Layer 3 of a small transformer language model trained on English Wikipedia (8 layers, counted from 0, width 128).
A neuron adds its activation times its output weights to the MLP's output. To switch it off is to set its activation to zero at one token and run the rest of the model.
A neuron's activation on a vector x is SiLU(gate . x) times (in . x), where the dot is the dot product.

Input weights of the MLP neurons that the questions are about. A number n stands for n times 0.0029.
n96 gate: 52 -24 33 5 -16 -21 33 47 -17 -37 8 -18 15 -3 25 2 -8 0 9 40 24 -24 -28 -45 -36 -48 -31 10 9 11 29 -49 -21 -71 22 32 44 18 -49 27 14 -54 -50 19 -11 -35 -52 4 10 18 3 -19 -28 -51 23 49 16 71 52 -20 -11 28 -1 5 2 -8 54 36 -28 29 -14 33 -32 -18 13 16 42 22 -12 26 18 20 -3 -19 20 34 12 9 51 -36 8 5 -3 -35 33 9 -11 -13 -13 3 16 -15 -32 -31 -38 23 -16 -50 53 18 -29 54 -33 -27 13 -26 -34 57 5 19 -12 3 -8 -48 11 19 -2 24
n108 gate: 9 -31 -39 25 -12 19 -81 35 -40 7 -15 19 -37 -13 51 14 -33 16 20 -13 23 8 -8 25 19 -13 -41 14 -40 41 33 -22 12 -26 37 -23 -31 -1 38 55 5 -20 13 6 -33 30 -33 -28 -36 -11 -6 -52 -28 -10 1 45 -16 -38 6 -28 1 -39 -11 82 26 -5 22 -26 35 -6 18 11 -50 -7 21 4 -29 -14 -12 13 -77 -38 19 1 28 -38 9 1 9 7 24 31 27 28 -6 -9 10 3 -14 46 3 19 -41 -8 -14 33 -44 23 17 -25 7 -14 0 9 29 19 -37 -14 34 -15 11 3 -32 45 -39 2 -2 -40
n126 gate: 16 14 -24 19 -13 -11 49 31 -41 -23 -26 1 23 -9 25 9 -9 -63 4 -28 43 20 -45 20 15 -44 -13 -20 -39 -41 4 12 34 13 26 2 -13 -8 26 -12 12 -7 -4 -7 43 -22 5 -8 19 10 14 -35 2 -27 -24 -40 33 -34 4 -9 13 79 -4 58 14 10 -10 21 11 -8 14 -44 -25 -8 14 19 34 17 29 -30 -45 -9 -13 -18 -22 -17 -3 6 19 8 -5 -12 -6 -15 -29 -18 -11 -10 -57 -18 38 10 24 -6 25 -4 48 22 18 5 -7 -19 30 -18 -41 -2 25 -15 14 -38 -12 13 -28 -1 -18 12 40 23
n244 gate: -7 48 31 65 -37 12 33 13 60 8 4 -15 -36 -34 -25 26 -44 -23 -28 10 -33 32 -12 -6 -9 40 -22 26 0 -9 15 -24 -44 -31 -13 31 43 19 -11 9 -16 -23 20 -15 22 15 42 20 6 -40 41 33 3 25 -1 -51 4 77 -19 -32 -61 -3 49 7 29 -16 62 17 -8 -23 21 28 -2 41 -7 -22 -76 35 -37 -4 -4 -3 -43 -2 -94 13 -32 42 4 11 -26 -9 -32 24 18 -5 -32 27 53 -21 31 -21 -19 -2 -14 -10 47 -5 2 -8 -24 34 33 54 27 -19 -56 -1 11 -5 -17 -48 21 -19 47 4 4 -10
n283 gate: -10 25 16 6 -50 -21 43 1 -18 -11 -30 -68 52 40 29 6 -22 -38 -16 31 -13 -9 -25 -18 -26 -34 43 20 9 23 8 -8 -40 31 -10 -12 6 1 30 -17 -44 -33 -23 16 -22 10 8 40 24 -7 30 -17 20 33 35 -44 -30 31 8 -30 28 23 5 -7 23 20 69 12 4 -28 17 17 -34 21 39 -22 5 0 -34 -18 -3 44 -13 -20 -5 -22 23 37 -27 17 19 5 26 -4 39 -5 20 14 -22 35 -22 -40 10 -47 -9 17 77 -4 19 -18 -5 -32 19 11 -22 -23 10 19 24 9 32 -25 -1 2 16 -11 29 -22
n300 gate: -3 2 -6 30 -21 82 53 -9 0 -17 -17 1 -14 48 -21 -28 12 -28 38 28 -13 -15 -14 43 29 2 24 -27 -4 18 6 45 -20 -6 -22 18 4 6 -42 -26 22 50 -13 22 56 -16 8 15 -14 -32 -34 13 -23 -11 27 17 14 13 51 -36 9 -19 -14 -2 15 0 -17 11 -27 -2 9 -15 -55 -48 10 63 29 19 39 20 -18 -57 -46 3 -3 -20 28 -24 33 -18 2 0 -10 19 7 -4 -21 20 12 -9 38 -21 -9 -65 23 12 15 25 -28 -25 8 -19 24 15 -8 12 2 2 4 2 -8 -14 -21 22 -16 -63 -24 -5
n315 gate: -25 -16 -30 4 -13 13 -26 -24 29 18 -33 -1 16 5 -2 -4 -18 -16 -18 -30 5 7 -2 8 -54 0 -16 -15 -4 1 -7 30 -14 -66 20 41 8 -55 -2 16 18 -40 31 16 45 -9 18 -16 -12 -49 -18 -26 -9 -28 18 -20 -8 -31 25 -24 -15 7 -46 65 37 1 9 27 2 36 27 26 7 48 -32 14 28 23 7 4 -69 39 18 -33 -9 21 4 22 -22 -10 4 -25 23 -11 27 16 7 -2 -18 3 22 -41 10 22 -9 14 11 -2 -20 8 18 -21 -23 -9 12 -49 24 73 -2 -16 23 38 30 0 9 10 -7 -15
n96 in: 17 28 27 -21 -7 18 -33 -37 -37 32 -1 -1 -43 -25 1 18 3 -74 -20 -48 15 20 28 -10 22 51 -22 -7 1 -39 -17 -9 -8 -19 11 4 6 22 -13 0 10 14 5 -39 16 10 7 -8 30 26 -12 31 30 0 11 -1 16 25 -40 35 -6 -11 -26 10 -35 13 25 -28 -7 -15 -27 6 10 -48 10 -18 16 -19 14 38 17 -10 61 -50 9 -24 -13 -38 -39 2 0 16 25 5 25 -14 -9 7 16 20 -4 -6 -25 26 15 -4 15 -16 21 -44 -20 36 8 0 -2 -37 4 -34 4 9 -1 8 26 -1 -22 27 -13 -5
n108 in: -4 2 -35 -4 4 19 -25 16 36 -12 18 1 -23 26 -23 -29 -30 -7 17 -4 -12 -48 -45 9 -23 -13 -55 3 27 17 8 -23 30 26 -23 5 26 5 -23 22 -29 -16 2 22 20 -23 -12 21 29 18 19 36 19 8 -14 50 -53 1 4 48 -1 38 13 4 -46 -58 -22 -25 -16 -3 -15 9 -18 17 -24 15 -54 -4 -10 1 6 10 20 25 23 -17 -57 16 26 -29 3 -12 24 2 23 -1 -17 7 -22 24 33 19 9 21 -9 -14 34 28 -5 -8 -22 19 2 -11 21 13 5 -26 -15 -4 -24 22 4 -29 -41 75 14 -15
n126 in: 16 -10 -28 14 19 -9 -5 45 21 34 -12 35 -20 16 27 33 34 5 16 -17 20 -8 1 -4 -16 -6 2 9 -25 -7 10 10 -51 -18 -16 22 -21 18 -25 24 -49 39 5 4 -15 5 8 -25 -40 5 14 -20 -19 55 52 25 -10 -15 -10 -7 -10 -18 0 21 29 -45 22 -35 32 -12 10 10 16 25 -21 -4 -18 -3 -32 55 19 8 24 4 29 -20 7 -8 -7 -27 -18 -1 -17 -19 -17 0 -16 3 -15 10 -19 -40 -8 39 -47 21 -13 -58 -28 -11 -13 23 28 5 5 52 -32 -20 18 -10 12 6 -11 20 -25 -4 -18 31
n244 in: -18 -28 -9 18 -8 -3 -19 -15 44 -8 -39 46 -36 -15 -7 -2 -4 -18 -11 -5 -11 34 -28 18 20 42 31 -7 18 9 30 90 -9 13 -41 -57 86 7 -1 -13 -2 16 14 -1 -24 -5 -22 8 -13 2 -22 58 1 -47 -4 -20 3 29 19 11 -4 8 17 30 -27 4 -5 -29 -29 -14 7 0 1 39 41 -3 -28 -37 1 8 -31 -8 -3 -9 10 12 -35 12 23 23 -5 -11 1 9 39 55 -50 24 -1 6 -32 -28 3 -29 21 -2 10 -12 -10 17 3 35 -22 -9 31 33 -28 -15 9 -12 4 -14 -19 4 -23 -12 -19 29
n283 in: 28 -12 32 -12 -24 11 8 -4 38 -31 13 -30 -14 12 -17 14 60 14 0 19 29 36 -21 -2 -10 14 5 26 -29 -32 46 4 -41 15 13 10 -17 5 0 -24 10 -15 1 50 16 -16 43 -34 -43 -12 19 19 -35 32 -7 44 23 4 -6 12 0 -12 7 66 33 -19 12 13 36 -24 8 30 21 -55 12 24 -51 26 32 28 26 12 29 8 -6 -53 -36 -10 -46 14 -9 0 -29 -5 -6 -41 5 -15 -22 -5 -9 2 46 0 32 4 4 -38 -5 -4 -21 -13 1 -7 -10 0 6 -45 5 -27 2 -16 1 -30 17 -37 55 -5
n300 in: -30 -7 -7 11 42 13 0 7 -3 24 -31 16 -19 4 -23 -30 4 2 9 -26 8 -23 -29 20 -12 12 9 7 21 22 -8 -9 18 13 19 17 -34 21 -33 -12 -24 -8 -16 29 6 36 -36 2 -3 6 18 8 16 1 12 -28 1 16 -50 -29 -3 5 21 9 35 -20 10 51 -43 -3 5 2 5 -18 -3 10 6 47 6 -2 16 6 -14 12 3 -35 47 13 -36 0 22 2 -19 -4 5 -18 -1 -3 19 -7 -31 15 -17 -43 1 6 -68 -24 37 -12 -25 29 15 -9 -26 30 -22 32 15 20 -33 22 2 26 -6 -47 22 55
n315 in: -3 -35 32 20 20 16 -49 25 55 -18 -20 18 -12 -15 3 39 -11 15 0 -17 14 3 -5 17 30 46 5 39 -4 -53 2 -26 -19 -23 -8 28 7 16 32 -12 -18 1 -9 -24 -32 -3 1 24 4 -42 1 36 -5 -14 4 -11 -19 2 23 7 5 -18 22 -4 13 -15 -2 20 -1 15 -6 -6 -11 -21 1 -41 -5 3 3 -31 13 -44 -12 -30 17 14 -39 -7 15 -5 -23 1 -57 -14 17 37 -16 3 13 6 24 -30 -13 5 40 -20 6 -48 8 -17 15 36 -26 1 -39 23 -18 42 1 2 12 -30 17 -59 -16 18 21 -3

Output weights of the MLP neurons that the questions are about. A number n stands for n times 0.0023.
n96: 39 -45 -50 7 5 -25 -17 -3 -34 -22 -3 -23 29 -5 -2 2 -20 51 -53 37 -14 -28 17 -14 68 -44 -22 -10 -16 70 -6 -52 -21 22 -28 32 2 -26 -85 50 63 5 25 -1 -12 -42 -40 12 26 17 -11 -1 37 10 18 -51 9 -12 22 47 2 -15 9 43 -15 3 27 3 45 29 4 -19 10 -27 49 -54 44 12 90 -8 -41 6 -39 -22 -61 18 -5 -6 3 -30 -1 -24 16 33 23 1 -1 -42 -8 11 31 51 -30 69 20 27 18 -25 24 -17 -41 36 8 -37 37 -45 0 -17 -32 26 10 -63 3 -17 -31 38 -54 23
n108: -19 35 -23 37 -26 31 -2 -6 6 39 20 -27 -18 -27 -27 6 -1 -38 27 -1 27 -33 -42 -20 -43 41 46 -43 50 38 30 -32 -34 39 -19 -7 -30 -22 17 -17 5 -2 -12 -11 -33 -17 59 42 1 22 -24 -7 14 -22 -33 50 1 22 -30 40 -12 -17 -46 13 13 -8 69 66 -37 -27 4 -56 21 75 40 41 -26 -43 7 -3 -56 2 -65 52 22 8 -1 5 -24 53 27 -57 6 22 -45 5 16 62 -39 -58 24 -64 5 -49 -17 -41 66 8 -35 28 -5 -10 19 6 55 -54 21 -30 -30 -8 -57 -8 41 -3 45 58 41 -7
n126: -32 30 -28 12 24 -53 -17 -12 20 59 25 41 -18 0 19 9 12 -25 37 45 12 -16 -41 3 58 3 -46 50 -22 25 50 16 -27 6 -37 7 -11 16 -18 9 2 3 49 7 -18 52 37 -13 -45 6 -14 -15 13 19 7 24 -95 10 -31 3 -49 -39 -12 4 40 -41 12 27 -33 35 35 12 5 11 -27 -19 -12 -22 -32 24 55 7 -7 29 -7 43 11 8 -22 -29 -34 -2 -44 -45 17 26 -50 -8 60 4 -18 -20 5 9 -29 24 38 -95 2 15 5 10 9 23 12 -1 -45 -28 -5 15 4 74 -3 8 22 41 -49 22
n244: 33 -2 -40 35 27 21 16 2 -69 -27 -42 12 32 -74 7 -2 40 7 24 20 -39 34 -15 30 -16 -93 40 48 -52 -35 27 -83 11 63 -18 10 25 -30 -33 10 38 -34 -14 -47 -19 19 14 7 -34 24 50 -37 17 8 8 45 -28 34 -14 -43 -23 -16 7 -62 -3 -7 -14 -6 -14 3 -11 -30 17 1 -45 -7 31 13 30 41 17 -14 26 -10 -13 24 36 -18 -2 24 13 -23 -17 16 1 -7 71 -11 39 -20 -22 73 -2 -36 18 -5 3 5 -26 -37 43 -25 48 23 7 14 50 33 47 31 -37 -16 -53 -38 59 -9 -38 -61
n283: -54 -42 -17 17 9 6 13 -17 27 13 -9 10 28 12 -19 -6 -63 12 -54 -37 -38 -28 -10 22 -34 55 21 16 44 4 -14 -6 12 -9 -38 22 26 10 8 43 19 8 -35 -30 -58 12 -14 -51 -57 17 -42 -3 27 29 49 -31 -40 -45 22 -27 8 -10 30 -52 3 -7 -75 5 -5 -6 41 15 -51 9 -21 23 20 -48 20 -14 26 -52 -5 22 13 -4 40 -38 4 13 10 24 47 -15 12 17 14 10 49 50 10 -62 -31 -19 -50 5 -8 52 -1 61 -18 2 44 42 44 18 -59 69 -19 -26 -11 36 5 18 1 6 -19 -18
n300: 38 43 -9 7 10 -70 -27 30 3 26 45 18 -8 6 -21 -9 5 -33 -27 -17 8 25 -12 20 50 9 -55 28 6 -88 -52 -24 28 -14 -52 31 18 16 4 33 18 14 -49 11 37 -26 12 -30 13 50 -28 20 42 -22 30 -29 -42 -70 48 -53 13 -28 -3 -7 4 -44 0 18 27 -30 -59 10 -24 16 -26 -19 53 21 -14 -1 -28 25 15 15 -20 -15 19 36 -29 -35 -42 -37 -28 32 18 49 51 -37 -2 15 15 -12 22 31 -4 -33 -9 29 -14 75 12 -40 15 7 1 1 10 57 38 -11 -10 -18 17 -16 14 68 -32 37
n315: 18 14 -30 -5 9 66 -43 15 -14 10 -4 -50 1 9 -28 -19 25 27 28 10 27 -28 -14 -23 57 -17 -9 -41 26 30 37 -29 3 31 11 -18 -11 -61 -49 -66 15 -18 53 23 6 28 8 -20 21 -3 -16 4 -40 -44 -28 -75 57 -23 14 -26 -29 -9 -24 9 -4 -3 0 -25 31 15 -23 15 52 -6 -14 20 -17 -40 11 15 44 37 42 23 38 15 -18 39 5 10 -21 -72 29 -30 1 -19 8 -17 2 -3 -62 21 28 0 -36 1 -11 84 -24 41 -63 -13 34 16 28 4 87 33 -4 -58 -14 -22 21 40 -23 38 -3 -16

Each question names a token from some text and the token that comes next. It shows the vector x that enters the MLP there. A number n stands for n times 0.035.

Then comes g, the gradient of the next token's log-probability with respect to the MLP's output, scaled to length 1. A neuron's effect is roughly proportional to its activation times (output weights . g). A number n stands for n times 0.0035.

"itions", then " director"
x: -24 -26 -3 12 8 16 24 11 -28 -16 -7 -12 7 2 -3 24 -8 1 -6 -8 -20 -27 -7 -43 -36 2 20 -13 3 -12 4 35 -5 -16 18 -20 -4 -5 -35 25 -15 39 3 51 3 15 14 -5 -49 26 18 0 7 23 17 -37 -2 -22 20 3 -13 -30 28 -17 15 26 -6 11 9 24 26 -46 24 13 20 -3 -43 40 14 32 25 -15 -11 13 22 -42 29 14 -50 18 34 59 16 15 10 -30 -34 -27 -31 29 -22 -77 2 -20 -16 -17 -8 6 22 22 9 -17 18 30 18 5 -22 -3 32 -12 -6 16 -48 20 -11 -2 8 6
g: -27 0 -21 49 -22 -8 15 -32 -35 -6 66 -17 -6 -12 29 -48 -2 38 -5 -49 -8 40 15 -37 -4 19 -16 44 -17 14 47 -11 11 -7 -9 -7 35 -41 18 -2 11 -11 16 -39 -38 21 14 17 -15 -17 11 3 -11 3 33 3 34 -13 38 36 -7 -4 -2 -34 -31 -22 22 -17 -7 -7 -8 9 -26 -9 -2 -8 -26 53 14 27 6 25 51 67 -26 21 6 29 7 29 -16 -12 -5 -2 -34 -27 15 -25 -3 1 -2 -27 22 24 -2 -35 46 -27 -13 13 -3 28 -16 -25 5 -1 -5 -39 -21 6 3 -17 44 -68 -18 -16 -5 32
Which neuron, switched off, lowers the next token's probability most? n96

" h", then "idd"
x: -36 6 15 -44 17 -6 -21 21 -27 27 14 -43 -19 -27 -28 -10 48 26 5 -33 25 2 -7 34 31 -4 2 58 3 -31 -36 12 17 12 -2 -32 -25 -18 -4 23 29 5 -39 18 37 0 24 12 32 14 13 -6 2 -19 9 -3 23 20 -11 18 27 -15 -56 -21 22 -14 -36 78 -9 12 -12 -6 39 -19 -8 22 1 -4 34 19 26 -27 -8 14 26 9 -67 -8 -5 34 16 -2 -25 47 -24 18 -11 26 8 -27 -13 -12 9 11 5 -35 3 22 3 3 -7 -39 -14 -2 -44 12 4 -15 44 -33 -16 2 0 -6 -26 -4 20 -37
g: 1 20 17 -9 32 1 -10 3 -3 -13 -11 -62 -15 -38 29 -5 32 -4 28 20 -8 -5 27 -23 26 27 54 35 13 21 -2 7 -29 -17 45 -7 24 5 -29 4 37 43 2 -27 -10 25 -16 12 -15 -45 1 -30 -5 -29 -5 9 11 8 0 5 25 14 -36 9 27 11 -18 -58 -2 -21 -23 -15 -1 -5 -15 13 -26 45 6 31 -21 58 -7 -4 56 22 -20 -28 -26 -20 0 12 -18 -28 17 28 -21 24 -2 -55 -1 -39 -17 25 2 51 -37 33 -7 11 28 13 -9 -29 21 -10 -1 64 -47 6 17 -10 -17 -9 -47 -21 -11 -37
Which two neurons, each switched off alone, lower its probability most, in order? n126, n283

" commun", then "e"
x: -12 -12 26 -16 -11 -37 -5 -15 -52 0 11 -3 16 15 -40 13 10 2 -18 -42 25 -32 -4 0 7 -9 0 41 35 -7 17 16 26 10 -22 4 -5 -12 -20 17 13 10 -23 2 32 -12 -25 10 -39 -10 0 4 16 53 -18 0 -12 -26 20 5 -20 -10 -57 -32 5 75 -26 20 -20 -14 57 -7 19 -4 -22 -25 -5 -5 10 -29 14 9 20 -19 33 -28 9 26 -27 22 55 -5 15 29 11 -28 -58 20 0 -1 -1 -7 40 -2 -15 -32 -30 40 -19 -10 2 -26 -15 16 -31 56 9 11 4 -17 35 23 -34 41 18 1 -17 24
g: 22 4 4 -24 -2 -12 -8 -33 -31 14 -58 29 -14 2 32 12 -12 -56 21 21 -5 15 8 13 -14 44 -12 23 0 11 2 6 19 -22 10 -22 24 -52 -17 31 -45 -35 13 -15 -25 19 36 -48 -21 28 -35 -51 -17 24 -10 -24 -14 0 -25 34 3 -5 -7 -36 15 11 -6 8 40 -26 -14 -34 2 18 -16 -1 -17 69 -21 9 51 -22 7 31 17 14 16 58 -42 -15 -1 9 -13 -12 49 -30 31 -3 47 31 52 12 9 -1 20 0 -11 -18 -32 31 17 22 -15 -14 0 14 10 -17 -21 10 -13 10 -40 -6 30 22 -24 -26
Which neuron, switched off, lowers the next token's probability most? n244

" w", then "akes"
x: -14 -10 -8 -30 16 -58 18 30 -15 17 12 -10 22 -15 -7 -1 15 -35 -15 -6 8 -1 0 38 1 8 -10 35 56 -24 15 12 26 9 -9 -2 -3 -46 -20 54 0 54 -4 -12 7 6 -2 10 -21 -14 9 -2 12 -31 -32 -10 5 -19 -10 28 -2 -13 -45 12 10 -7 -23 23 -14 -3 16 25 38 -22 47 6 -11 25 23 21 21 -6 -46 4 27 0 -41 19 -19 62 12 -2 -51 7 -20 0 -1 21 -29 -29 10 -27 -19 28 -34 5 -14 27 -9 -22 23 -9 -55 -9 -2 15 3 -7 50 1 -5 -26 -8 -2 -23 18 21 -17
g: -12 18 9 3 6 6 7 -27 3 40 -22 23 39 -46 44 12 9 -6 -30 -49 -33 14 -11 -1 0 40 -48 -33 24 -35 -4 -11 38 -17 -2 15 -40 14 -20 -3 41 14 9 -9 5 -14 15 -5 -27 -18 33 -21 -50 -26 -22 21 -71 -16 -11 -61 22 0 -4 22 -2 34 3 24 37 -4 -14 0 4 26 -19 -8 14 15 -24 14 15 15 7 2 -33 -4 -2 -39 -4 9 -13 -17 28 13 10 -30 -3 -31 -26 3 -26 47 12 46 12 1 -3 -9 -7 -31 -13 -44 46 21 -18 46 32 -1 33 41 -32 6 13 -29 47 35 23 13
Which neuron, switched off, raises the next token's probability most? n244

",", then " but"
x: 1 -17 -2 -3 5 3 -10 13 -37 -20 0 -4 -18 -8 -14 -24 13 -7 -39 -1 5 6 22 -41 1 -21 -7 37 -12 -18 16 46 31 30 -4 -49 0 -8 -19 27 4 -10 1 18 -19 22 -19 8 -3 -18 -29 11 -1 23 -17 28 -13 -52 -3 -9 -8 -24 6 -32 14 30 -24 -1 21 15 34 8 20 -8 5 -7 -23 -11 -7 7 33 23 -4 -12 0 15 33 -3 -22 22 39 23 -11 -7 19 -25 -2 -27 29 10 14 -74 7 34 -31 -26 -21 31 36 -16 -1 -5 40 18 -6 10 -36 14 37 -12 22 57 0 12 -9 -33 21 -2
g: 56 -28 9 -10 -7 7 13 -15 0 3 28 17 -20 -38 -13 -13 14 -1 -7 37 5 20 12 3 -5 -14 -8 35 4 -5 -28 61 -22 29 76 4 25 -32 5 -4 2 13 -16 5 11 -28 -39 -13 4 33 -13 1 40 -6 -7 22 4 0 -21 24 44 13 -6 -31 -40 3 -14 1 -16 7 17 -16 -40 7 19 -4 -23 18 -8 -68 -17 -41 -38 27 -11 -7 -14 -5 12 -37 20 -55 -52 36 37 -5 -8 -31 65 3 7 -28 -32 45 -1 -1 -1 10 13 -19 34 -50 -16 5 -15 20 43 -4 -4 18 -3 -6 20 51 -1 -24 15 -24
Which neuron, switched off, lowers the next token's probability most? n108

" then", then " turned"
x: -17 -1 -23 1 0 -33 -40 -5 -19 1 1 -1 -21 1 -23 33 -6 1 -12 -24 27 -11 13 -9 -16 -9 38 -9 5 -50 -20 9 14 32 -21 -15 -24 3 -20 42 4 28 11 12 6 7 -2 13 27 -10 -12 10 -52 41 -21 -17 10 -26 15 4 -35 -18 -7 -36 11 9 2 31 34 5 -36 11 -13 -17 -30 13 24 -7 23 14 60 20 -30 -14 16 5 16 6 15 39 3 27 3 13 -14 23 39 -13 10 3 6 -57 4 50 -38 1 1 31 15 -17 -6 -14 -36 4 43 41 -46 1 21 -23 16 -6 16 27 7 18 -8 -9
g: 16 -1 -11 6 -20 -8 15 -20 -53 18 0 -11 -6 -3 -4 -40 67 -2 23 9 4 18 5 3 40 18 -16 -47 -20 -20 19 -56 -8 -17 46 32 16 -21 -14 7 25 40 30 10 -6 8 10 12 2 0 -21 -15 -15 28 42 -10 50 -11 -14 -5 15 -60 -16 23 63 26 -10 2 -18 -2 26 -8 -50 -34 -15 8 16 -1 -13 1 14 -20 -3 -34 -3 37 -12 -5 -6 35 57 -38 -39 -28 1 -18 31 -4 4 -41 -27 5 -1 42 9 35 -25 -15 68 1 -11 8 12 -5 14 -64 4 -21 1 -8 -13 3 -1 27 15 -11 -35 -18
Which neuron, switched off, lowers the next token's probability most? n244

" family", then "."
x: -28 -35 21 3 -34 -19 3 -7 2 34 -15 5 -26 30 26 11 -2 -27 -25 -21 26 -23 -18 -21 -8 -4 -28 -13 24 -34 -21 25 25 -2 -24 -2 -22 -17 1 23 -22 5 -17 30 29 0 -18 19 -6 -19 11 13 -25 18 9 -26 16 -26 23 34 0 -26 0 -45 9 2 -21 29 41 60 7 -12 6 -8 4 11 -24 14 15 -9 30 0 -2 -17 34 5 -9 -19 0 56 83 35 -8 -17 -2 -11 -34 -12 8 13 -5 -19 12 3 -25 -22 -16 40 -35 -22 26 -13 3 30 -1 14 -30 53 31 -68 0 3 0 -1 6 15 -15 19
g: -27 -61 -33 7 1 14 -47 28 17 -17 -9 -12 18 -25 -36 6 14 5 6 -9 -7 -45 -4 -27 13 -41 -27 25 37 -9 -1 -8 -38 13 22 -39 5 -9 -30 -21 -16 -33 -11 7 -11 24 -12 -2 4 21 7 28 -15 12 -37 29 -19 23 -15 36 -8 -2 -16 65 -45 -22 11 2 5 11 11 1 -8 51 58 -12 -50 -1 -11 18 68 -28 11 -32 6 -13 -30 15 -31 34 -19 -2 -35 38 38 -1 22 -21 1 37 -36 55 -19 36 -8 13 -13 20 25 23 2 -17 27 -1 25 4 18 10 35 25 -4 -42 -13 -5 10 4 7 28
Which neuron, switched off, lowers the next token's probability most? n315

"e", then " when"
x: -30 1 6 9 -23 4 -5 14 -14 -6 -11 -16 3 31 4 31 13 -10 -5 -9 -21 -12 4 -6 -7 -39 0 19 3 -25 0 5 20 32 31 0 24 -19 -42 -6 -32 23 5 64 14 -6 -24 13 24 23 10 -1 -2 33 1 -22 7 -33 24 -9 -29 -25 58 -25 39 7 13 27 -3 -35 46 -34 26 -8 28 19 -46 49 0 -17 19 -16 -12 -31 35 -37 7 9 -35 22 18 24 -36 32 -6 44 -31 -35 -35 7 -1 -39 21 2 -8 -21 -7 -17 -32 -1 -12 -43 0 8 -26 70 -18 46 -3 -20 17 -7 17 36 3 -20 24 6
g: 35 -4 -31 17 42 36 -2 14 11 -1 -29 2 -9 -33 -10 -13 55 -90 24 -10 37 2 -4 -36 7 19 42 9 13 -8 18 -1 4 -21 4 11 -33 8 31 6 -27 -30 -14 -5 -15 -37 34 7 -18 -9 -50 3 -43 -9 29 4 15 11 -12 -29 33 -47 1 -20 36 -3 8 -16 16 26 0 -15 -3 5 -10 -2 -1 3 -31 -24 -31 -3 -25 1 -15 -19 24 -46 5 -19 -7 24 10 -54 24 -17 -2 30 56 16 34 7 4 15 -33 17 3 27 19 28 58 -38 -17 -8 1 -36 -6 33 24 35 -11 35 -19 14 -1 -6 39 -43
Which neuron, switched off, raises the next token's probability most? n96

"ey", then " D"
x: -8 -39 1 5 -23 -39 31 2 -5 -18 -30 -27 -18 33 -16 -34 -19 -27 -24 -2 -5 6 -8 22 -32 3 23 2 17 -25 10 1 12 12 -6 30 -3 -11 -24 8 10 16 -24 52 6 11 -4 7 -26 16 -10 20 3 16 49 -11 -40 -40 14 5 -13 -9 32 -62 36 -42 -25 28 9 9 -12 4 23 -22 -1 -3 -12 33 -6 36 3 5 -38 -2 1 -31 3 50 -24 69 72 33 27 -8 -16 -10 13 1 -14 9 13 -23 -5 68 0 9 -15 -33 -28 -7 3 -13 1 -11 14 23 -24 21 16 -24 49 -7 -6 0 -11 14 41 -9
g: -12 66 12 -8 -23 24 43 -1 -17 -17 -12 -30 1 7 -19 26 4 -41 -1 -23 -51 21 3 35 -18 12 -7 -16 -20 -8 15 4 -16 -21 -16 25 -37 -58 -13 15 27 33 12 14 -36 0 -30 -34 -13 -14 -9 -11 42 17 15 53 15 -12 32 -15 59 -16 32 -22 -7 8 -19 -2 -49 -27 20 -1 -7 38 -8 6 19 -2 -23 17 -12 10 -1 -33 -15 25 -16 -51 -4 -4 -3 -42 -11 17 -8 8 36 -3 -25 15 35 -14 40 3 -25 -9 6 -5 13 -35 42 67 26 -22 25 23 -9 -42 4 -33 20 -8 10 -20 19 2 11 64
Which neuron, switched off, lowers the next token's probability most? n283

"ol", then "ib"
x: -11 -17 17 6 -21 -64 7 -3 21 -45 -10 10 -11 18 -17 8 -31 35 -15 -12 -2 25 -51 -3 7 -9 1 -9 5 -6 20 -16 5 -31 0 5 53 27 -33 52 77 26 -29 28 16 -30 0 19 -5 -12 -16 44 41 10 -32 -9 -11 -3 -5 36 -16 -8 48 -24 -20 -22 -20 15 -18 16 -12 16 28 -21 19 -34 -5 0 -3 23 12 -20 20 -27 23 -22 -7 -11 20 35 -9 28 -13 15 3 4 -40 -30 2 -2 12 17 -6 32 -4 -3 -9 -1 -29 -50 -8 2 13 -16 30 18 -4 -24 43 -16 -7 -7 15 7 -25 24 -3 -34
g: -31 8 24 -17 -32 -16 -9 36 -36 7 -11 -20 55 7 12 -20 4 35 19 -23 5 -33 -6 -6 21 39 9 -3 -5 -17 30 5 20 8 8 -28 56 8 -14 2 23 15 -17 12 3 -3 -77 54 58 4 25 -1 2 -7 18 44 -6 0 32 -30 -8 -69 -1 -8 13 20 -8 24 1 42 3 0 -13 -12 -22 -18 14 -16 3 20 31 4 42 -12 63 -15 -12 -35 -7 -54 -17 4 -1 12 -1 -35 -7 -8 -6 -16 22 3 -25 -25 -3 -47 21 -41 8 -53 -13 5 -29 -32 27 17 -10 -18 32 9 34 -48 10 20 20 2 10 -26
Which two neurons, each switched off alone, lower its probability most, in order? n244, n108

" then", then " received"
x: -10 6 -5 -5 21 -41 -35 4 -28 7 -5 5 -15 6 -60 30 -3 -24 -20 -24 32 1 7 3 -22 14 13 -13 13 -44 1 6 9 29 -11 -1 -14 5 -19 42 20 23 46 3 -2 18 10 10 14 -6 -11 19 -42 29 -8 -42 -18 -22 36 -4 -23 -30 -6 -34 12 -1 1 26 43 -5 -44 29 -13 -4 -7 -2 20 -11 26 14 35 11 -42 2 12 13 -17 14 12 30 10 45 -8 0 -11 26 39 1 9 -19 -11 -54 -3 53 -54 21 4 24 4 -9 -2 -10 -22 -1 40 26 -33 -8 39 -45 13 6 3 26 -11 12 -18 -6
g: -28 -1 5 -10 54 23 3 -4 -8 3 35 -41 25 -7 -3 -16 -30 -34 20 5 -3 -31 -7 -48 18 -61 38 -15 -3 17 -14 -20 -14 -16 -27 -22 -12 8 -19 -19 -14 -11 -17 -8 19 17 -12 -16 -29 -14 -3 -6 34 3 -8 -10 -23 -20 -10 21 -27 34 33 36 -29 4 25 -19 -1 -29 13 20 -7 -10 -44 74 71 5 2 -10 -2 46 36 18 2 -12 12 19 9 32 7 9 2 -27 -5 48 -43 44 48 -36 -19 -7 11 -10 8 25 9 -38 -19 58 21 38 -1 18 -9 -21 -23 -16 11 -26 -36 -4 -26 53 -6 -6 9 23
Which neuron, switched off, raises the next token's probability most? n126